Layer 2 of a small transformer language model trained on English Wikipedia (17 layers, counted from 0, width 96). Numbers have three digits each and are written without spaces.
Take only the direct path to the model's output, skipping the later layers: a vector added to the residual stream pushes a token's score in proportion to its dot product with that token's output vector.

Output vectors of the tokens that the questions are about. A number n stands for (n - 500) times 0.0029.
"ions": 425373246249263539652581443486490659520749302319537626658694431476664391644576563601591618521331439156588504754226471272495628566464627550934490495522405815708500192718578804595718404738419776252524544631347452387683158495423710568471529448659417548577346500252632298450386476093515524528
"lev": 587657407482370425345715389365402470524454528792706530551636620532168442298556730490491601472435520419476602851529454590573603667484546676473461592457439790365205651409297344256530564548756623378476807383312705421119347161752642307330288534595530235584683579484548634513533375266692795365
"iel": 446292354431124712438679561500635639327754604457694694414667656583412341486395323742732314492415340432554457531393604571594773435495268446641255698456603674820500373403538582453515370744628704261247695533371474414624593391764615692592303287787688252572372599422413636603433231439634481390
"ility": 446465533505495603516663319561564560744731516529578763753718413493315315604491531510810491568411500203494828624517649424838484504459242613554723433430469620566340576799524620387571475708716479530508733590454702270344423554650581491257258403603212409469373477225845272278525172324462542673
"5.": 366559440276500717289617634401409362599419583374338837433539465482482424595611561684662297493664491548573575626659308491446595621457374731735482580441411803710158578368683846213333441575548467523405394457382676413551552590445679455434526485497306447520579380389530695630640200362686555195
" Japan": 366372605506398686546420718513559548391444497563606454599699544470422370335558518593519604562606263355573452447533438217448665438487432511554556572136394433574488478571437601442571431334515580469592693557478846475375432497440650596506604494518312505491666277624613467366581526528669569366
"ance": 458249491427419331566612696491458537644631590545431724703621308553739407513541476602218706492950665373534529601271319457444935542468722515551556515720361586697243449578351264641577369697530682495417508594383559339759680389567477550345544380696447431563654566453291343513719184362679429457
" oper": 487375500485570464467451468572572440561573366728580672688682555424458524636526678585639503497641507331593554456585516359520521666476537743488460366500527589465408440510541484326500651545482655493532592705568659354630483624440662529537392418603570536660588227515633638376475600563576677515
"im": 542450308504363638369753222606581851444513417411613354593412515566685344662527360439321475406398485552447483421444500320762391519492468705542588769601417701411593517305537552564657416556377528534311493452496387566652440599483607424667543553563261551366361395628462560372394700410485402479
"ield": 441220538160582423496620421471309705504606567756901673665687769490308349514465469485473205463347369330690858662483519377381495496493090533614334500648626612478360573554375447115408510706644568090484465702339495535545661525713399675536627367639408438559418557478636658491739462200716358569
"ric": 638605496065822439488649541460230549455705438590872727597469336509578330470594442726483478129611289468578374588620680433818559322519444682623430719408575631479487517591307563486614435505465397458369541473510329476358447505704720563447461345632291313692593658267409305354446597273611377560
"ial": 409210335593350510576450420517702476470621504425674834616412370576870540639436442578702534362727458339517428554457782444559582706445444575286634543344434620479463500576699482300575574676613659523222736522333514672676352532740310372437565347637491456777441743290525495760442356341742474496
"ually": 299474391278360362441549553798407854584528646579442515505500248478419539359707695593485223460641373415417807539656806102881425509486536661630467517440032345711189470698563718511365626893342609374522543558711258417581061565492791702465288523557231375712841402280614621441404406282553453303
"ony": 285336258474524723362755438374410640496697394450779777459391727572556417370583535608483531562649548413523421496651746389772520446485381660733139436422326523386585401431555408313500410676829321557553372473574729423800234486586756343381469678514365302636644513379335560249544230514255446815
"ah": 407474479417226329633562503545333683418608678297714310506431589591389523503478436511581568524507365440502633721475490496446508391515463516550398481456516704532461754642566472553533478432481664312368411604353805467742402536461588552494661627527200356396275551565631500565542379448695586500
"ation.": 532320429352451506190705566397613321784706181308755725762815326550595375436543641527645434337649348327516514423468357517575437434424560676682359415683369573683136706663656907601240414717673596392195712609517642489732601607451687171178490329528401354553513485338241511427680403412588500530
"ween": 099306553355248475336741613387303716732586359397571450612619643504351679376302741617460584284805494385778529505505676488634601669516537549788370612642176642510353705555283538184321725726674376298500328678108618665430207271611619318509410519748362335662902367531739778318603260248754585516
"any": 285293517288396607271540547555260732525447400461570681392572783615273443325621491474488417482508482517658632500622475736579566652516707703500464407320316569579296686739731349218710335474481351624468643513556523437681532302658564468482441443670278298416474185594723603432537276401372563586
"ire": 446435483496606292500550437478400634709354273684543641618522411434527395517201405410476326666332500482516417358656521454365390755524458574645373680361476910658618376420373377373612663509505619133354326443576695367628585603452338667720415516537333324431500551480827719471690405357470158634
";": 420504430598533349562577703479529402578579540544381546388528576429494615532661460372402545363362477475438469306494488484458425505501539500544594308525567603586506351365385397473332794367349371638440357426617591621394644446620683393568451528428335571486330585522388574558346350392466582610
"ess": 294391110293262577372695536504642551537525653412570603576273537624385390787456426376489442531532576427550602429375449526537535473472345532542400757518384500578320511439669460604581684467602649783352467536582518597505478285446564627520602618790113469391529547542500233631625551415504512742
"ill": 562332218302384436412582373631626534440693667443599413548538481505519422424713303527458496513489603534509644623567333283582740506523252500511488590436556591475472561293428724329532508500634644621275493410627265564677724589360648630601286476609520330401403689570757574355598507412368463605

Output weights of attention head 1. The head adds the sum of these rows, row i times number i of z. A number n stands for (n - 500) times 0.0098.
o0: 479590575516482574665573466523471524464226493452488283338375686400374622536474539712471412483750328398502541464456522506481477420536411372362417566273749423328845522412599560429598500433411621351432668635481467500673564527577450500509552468373451780527616375641596516649608699438484590399
o1: 628351813648509432582580415585541581398658422486534361585401643531399449462510517437392526620626551530400497502375585369447400434429352637461556374357661350540544602566535527600613361457569627482558598606389785394478726706554675538546492661425522338400524475548247457526415552517564566519
o2: 298523435345304579407675511405720716404421531717527455612302506565257474592632653559515451426320614460643626460457570610327414657503653631484650478553324640679286358506284491527410363501498334559437511491679525432544410345490397395641749611519596544344417407604623542654461591580691395614
o3: 477459345539405504504526532220409496421644491444577649565613479451724412469549595407528318460406360725475450508604549579404516513395528662431401370431497543430626346320581478439389439555540617657440488331518607470451417576426629587335535364484780565500343605438264535464580368588634445429
o4: 590599617490507717508611530592510378423384686499360485479601548526379470345394719562546419370495335560442278520336644343710364242509228731655579610516567483451512512641608402661496318509396372441544292587524476546564522610574520562407716362481689712442323334293509585374537610475364618566
o5: 418639514258395426498335616505479551237423316455365622564549494369413361334492438341646269460388243540498401340483435677470511295512471457360735347425461408544448548662817513578535402553447500615617441634531494624586461348528462587743633504805413569584497354471568853693490526529407465593
o6: 316527611535558441468465646385391594485467416322637638701556420392436564521406394283285419505498517579355702434625480233409522603820531267672422559774470519558429442485800469388583618601546334423612393344384541556682264660284379401641550582506538671372417440328594389788671482459564499671
o7: 383551516486625480548549613419771554458757384646418570387519445427529787536378612578510333457363597500636489301517522569603372640709654550389485349421449472579321673528477557614422569469355221489561521590532863534691538537447537765474653462482489460436488424291433642574501652406574568486
o8: 587740474416480441383439620557528594617494691559474645618445391772750599567652398492484279423369635418600430560638329457612462515489510674421438462376464762567544515498324366463420337452334576415381494284377720514573390421553353551513604481459500531431450667432438351479509506601586374352
o9: 546596551495520684442600601466505615552482587775505522190567561541554446365393242704639505474579407520482259392402284498511384385445466531640482673404636470684542433508516500544355494412680335469489670622469503558543525681495489505613356516305559413506543587347615254492506571550421436490
o10: 678351281518483451512379386448560462313565351380652346518435430483541381370571473360379623461572401506356503517521597406614599695489581356433344796484437475387677421578434360525733457570343575400328482631497618459631583479348435548634547643561536539583361476490386434485522496548588524450
o11: 320457581424628357450530512452349653310374667440703618529345431538190419526576507598504665621614481436584485493371561696501472425592397429631683651681509417519448662691625410513419395599648736465414581615590488525766328388840585506393297238707492429554394520515528246661453290523351350507
o12: 620465669705135632618605410480498404605627455514567341439764468667455514314460618407305537520589755382551511687484604620484461577513398533715599220675454595733361255491681346503505463474503427301401483453491645452467558354319504430498649418441442398540614674521600485338481477353377699451
o13: 464743311540494460370651537624509455787388601612241542538473552376575377465685388456455491432397369562406417353452528494682693336653617530563567454632501411375422387534364504518564581241669363681638565366368290407501554337614666578465293502664524332576503433582528402447393233452350274515
o14: 293573382488453325768521603505492438509580534402851491565614604805406280450449533571411420337544614475619401498377656597653719572420609414556518540744422741485697552354500675530693476443408683301356234463389637535624358421504556559502572417342508655499476521861590442514668531499417497580
o15: 579339396473643507373558536547488590575318534727385396532449498404166724323618466254500504517540570451660571526508378326659582393578316326458455406407555345340422563442557354673670614514480462482287578391484402589490335578393437528619518535613643326430655755522443403603205413503513583316
o16: 601565376483514292538452450594377611479208553394439663634585593424653635521432513497442391667608607456347492444527673604334299440313603514574340322553420416492561443534458479528386333734417492712482540758439472567515606272583317365516586452439581384596308474427377385572486241225323587682
o17: 374255370522738465557356390598501554445428597498404444534370628463612446397696657417695395644433312365532297516551617441313354663613450635361621516311559596501572485352294528263340441494410646388644405545509556498405723571511735427660571531645561529676721546481369491399623549601540675767
o18: 529641533332319493610415464492544145544497684587394315489559305578365487352370615541352743693471550197276505679570667541483511607343348287714493463569349488430540561429374448501369461613736485492601705479361598634471385580543391415586386567599302488450698489347648424457551555306467668586
o19: 561441491533398533427404402444490305528642573468394399682187568529544736515497565297373563618493450670695636434617479600486617568335543509289445463355628460627848374673557394693477542476605395578469566317582485518389584426607316563438483390588413175427602506364596325403518480534382705615
o20: 502577491621158547370522560632458577426496480416506357421530299422570446570481306690437489453527402366605482422438447446477341574371346537497360461603644592515541521578494561547759499739495481355397502551340402439415486404432377280507455429527599648332446725331716377411725477388429705783
o21: 483493619443696447552448678310511523565297729509292705715339588450451579767272501251475357549629316424478456416569521534479697536571398551441487404697455408447443441661622470413535611415481471444627686419456510544548543721429462541647400459702504612513371489418352250558330503563534668640
o22: 547522351515640220727551318851513463615551581340671519448325448400477621617487389552236525465523547455611489415280450475366405302490555499637802656538590555625740505433476548438551517635592575296429658544455145466513745436438616299453563464387530498414388521542568510590629637552532504388
o23: 653430609275496448606581402436375496606479562789455434432572493561489499470562540567413492545478406400357360638620382644491599741508404973656442555406631459505493678786794631365609339587558428487614424625477505401569527519550538678510523419413403618424397395816519647329758509505432483496
o24: 725588430641381566430520476500509497437368619273459481451717695603646500562441399596440536680674353623637423497678573435519722584269478602257476325649593523583709478494596471390482497438353506608308618501548228505685487372505621560474474349593517809527425241550419430465692466488415487401
o25: 656503482537563542349596264219302687536488435264558760529441389449573436570570595583453415396597506608538527780675394528555440742444629415393697666650482557512401418596423785640503534456497453455350686473170858627500368405448573598540625241390322459349489305558633347502411496509530286324
o26: 413693293544600484439562591484506397717602609451510692508732374628383494485549511687456659624379481543537612323532530496375489511436321578483603549641322452420547580415500402528555749582346429354736387597317506533615419495714522469555623426488591605537542514441495606438286458608537405762
o27: 675350623521561585493616518493529345355507535675755494581578473373351659413493533808355558549567400449546494659586464529429615474677645356545384473469536298453337526669537527562530522602354448359465536535398552396354452376417481359478360405442523440480497692707398807445551536533571384570
o28: 391533585577638571573372463518511606637664443515257610444362732584504319347508458556617333578446451599457508555439272485534521504563384565576370374491379571342411571556407574446323568428477579466624586387584506413330495531515674378450482620530524521395409467558638478696507816454497590417
o29: 599727533638447516573503459548475607593413426439393541578501439605686464470455470568445528647517493653614498429450412704423458547541559461558563463356349553675359537558410349409487517555587640622500530370640505297454312374540181585433335632625387697773502504459548431477462448542356406537
o30: 488329518441391387395487586376439849471513508593473441423493265492552427480398726499383369404549431605481605587501399596449529492516403575731708312730540645683547356470231717686457563527508527534587511420683512539568619279568347535360222452395466606409345417326373429421581686296441385681
o31: 414406370314635498440461470650506626453515387640346489380370513467710759588477631728686397539622463508352709564430506455432410430475435621336517464388562542548496294655541591573374612686489550401608382465491298559457719504454505398475328463441287504575470658331399627636440463636382739629

Each question shows a token from some text and the vector z that the head gathered there. A number n stands for (n - 500) times 0.0097.

" m": 498441480544560564514583469420495475444485461474388582518472532572524577466563530403481504510524
Which two tokens does it push up most, strongest first? "5.", " oper"

"er": 573570544527452512514475523483552475565504548499542446534570518523539549477546521489426536557463
Which of these tokens does it push up most? "ance"

"ast": 206346283597527620652584304587616287658418595333403598208418522417403399655436692389609516348692
Pushed down most: "lev"

" T": 529489474522483513426455496489529481511543461529501534465491520489555463558376390526468501456551
Which two tokens does it push up most, strongest first? "ill", "iel"

" cent": 417386514568390430615562586598463590398507547608447522331414480407463578585731372434435696514582
Which two tokens does it push up most, strongest first? "5.", "ire"

"5": 585536488469537486292507464558540537444579474626430480475553570656671447422482473600436588455473
Pushed down most: "5."

"an": 479327396439349711778440656652542736435408566416435711594328478462573536352423407481558472468620
Which two tokens does it push up most, strongest first? "ield", "ire"

"ed": 377436423561469546513523628506338483514647439510590552544476247352472367545520754490447483468492
Which of these tokens does it push up most? ";"

"ach": 449296378536583589485784692732398557353539417543459231700765540446400457352220578577591698333437
Which of these tokens does it push up most? "ility"

"ut": 421332578576504518493453650688230565316448597469628436563331626359402428535443512397426469364574
Which of these tokens does it push up most? "5."

"i": 607518523524403483442533539569581503614396560521590473481537626578562579586535400551398495491475
Pushed down most: "ually"

".": 614469448495659564487414466517560595373549492470544513484461618521475516543382423622405471524642
Which two tokens does it push up most, strongest first? "iel", "ric"

"r": 653279556546482314469445543478478336631545385459569481440645602561596535522517444511477413595398
Pushed down most: "ually"

" N": 559517435549546527437541493403545537400523530475402558606449652595472570429558432435294377404504
Pushed down most: ";"

"ar": 546632646247787803626384581622457716323501578602618389479555310375457107328672482445452492753722
Which of these tokens does it push up most? "ually"

"en": 581600542414568539597480639594523459509429641667520538545433512553578521360595510487523502473384
Which of these tokens does it push up most? "ah"

"\"": 564481469574479498377565432485526550423577483424443467589443618489477502448464430500366512356442
Which of these tokens does it push up most? "iel"

" M": 599558456527611538510452443522553566395548487487511519507505593528440502462369409590437473497612
Which of these tokens does it push up most? "iel"

"u": 649614509463337534401527491584590496589460548492593348439579562660604603504588481568426528552430
Pushed down most: "ually"

"ra": 565456496484437569501566506492459515472496507512426513435359465624617609466624608377484481484550
Which two tokens does it push up most, strongest first? "5.", "ield"

" 5": 487420561437451663672605480429644588551408607744218737577420567575631802668502625373662633397541
Which of these tokens does it push up most? "ield"

"y": 622424393365423279586475570377481438544636353475760589351519518567522572526359406468659362702545
Which two tokens does it push up most, strongest first? ";", "ill"

"che": 612303562483320605555516418477379634505563502468490536349375473644491570633660533311498628372408
Which two tokens does it push up most, strongest first? "any", "5."

"as": 379554490427509566544434460579570396604578535576363509302475465570644466443428593486582479503686
Which three tokens does it push up most, strongest first? ";", "ill", "im"

" the": 410563426508479504475546493433557560496537563524409556498548541616609572449520534457417477491439
Which of these tokens does it push up most? "ance"

"eb": 578498591586697693367530674602511555520498479460580615648417585562377687648343457528510174269757
Pushed down most: "ance"

"is": 447493470482463570677540716576586559449379579460513634541401503394631587416488566438517532438546
Which two tokens does it push up most, strongest first? "ire", "ield"

"ven": 464336417605402600506608455477693208547429580367580436700402382706344871605383558426416499441333
Which of these tokens does it push up most? " oper"

"it": 450583581447439305753365248281403448441552552418548495535512590458325514796501659419589619410450
Which two tokens does it push up most, strongest first? "ween", "ony"

" V": 503673668354666626612434530641420624370497584551651407455520370416494251337657419445508576690633
Pushed down most: " oper"

" in": 424629398484452535469594470296593533487479530522406577432489579650619504404564467406319407483517
Which of these tokens does it push up most? "ial"

"or": 318533503588788582655319434532469405460351487362653378427388615459453494548517414606569263705477
Which of these tokens does it push up most? "ation."

"orn": 613482360341464289602499611368481481518653374516748597306498511565509572508382428454669345717565
Which of these tokens does it push up most? ";"

"ton": 447417603492529294465536494340379590573476476455494508590617542415326387532628443590597403395342
Which three tokens does it push up most, strongest first? "lev", "ween", "ility"

"ing": 290470514573540574453436462594363536507692428529466452469408307436441355561524627543474466426538
Pushed down most: "ah"

" their": 434622422376508722524535565357569413455465545511286637569433480560560592359585641321373527415485
Pushed down most: "iel"

"v": 630490671470518574404531661548387484490450517561507420446511417690596501491678568454447401492459
Which of these tokens does it push up most? "5."

"|": 601551391634548550422601495444541607413603509430455467527489601551513405447506427526358532331478
Which three tokens does it push up most, strongest first? "ial", "iel", "ric"

" \"": 589423484493476516511574417419512564388484521568414498514526589603487539361563476408423494503447
Which of these tokens does it push up most? "ess"

"at": 575367552486656563590417580582450600469424503404638471548510610560342549505428451560528338607597
Pushed down most: "lev"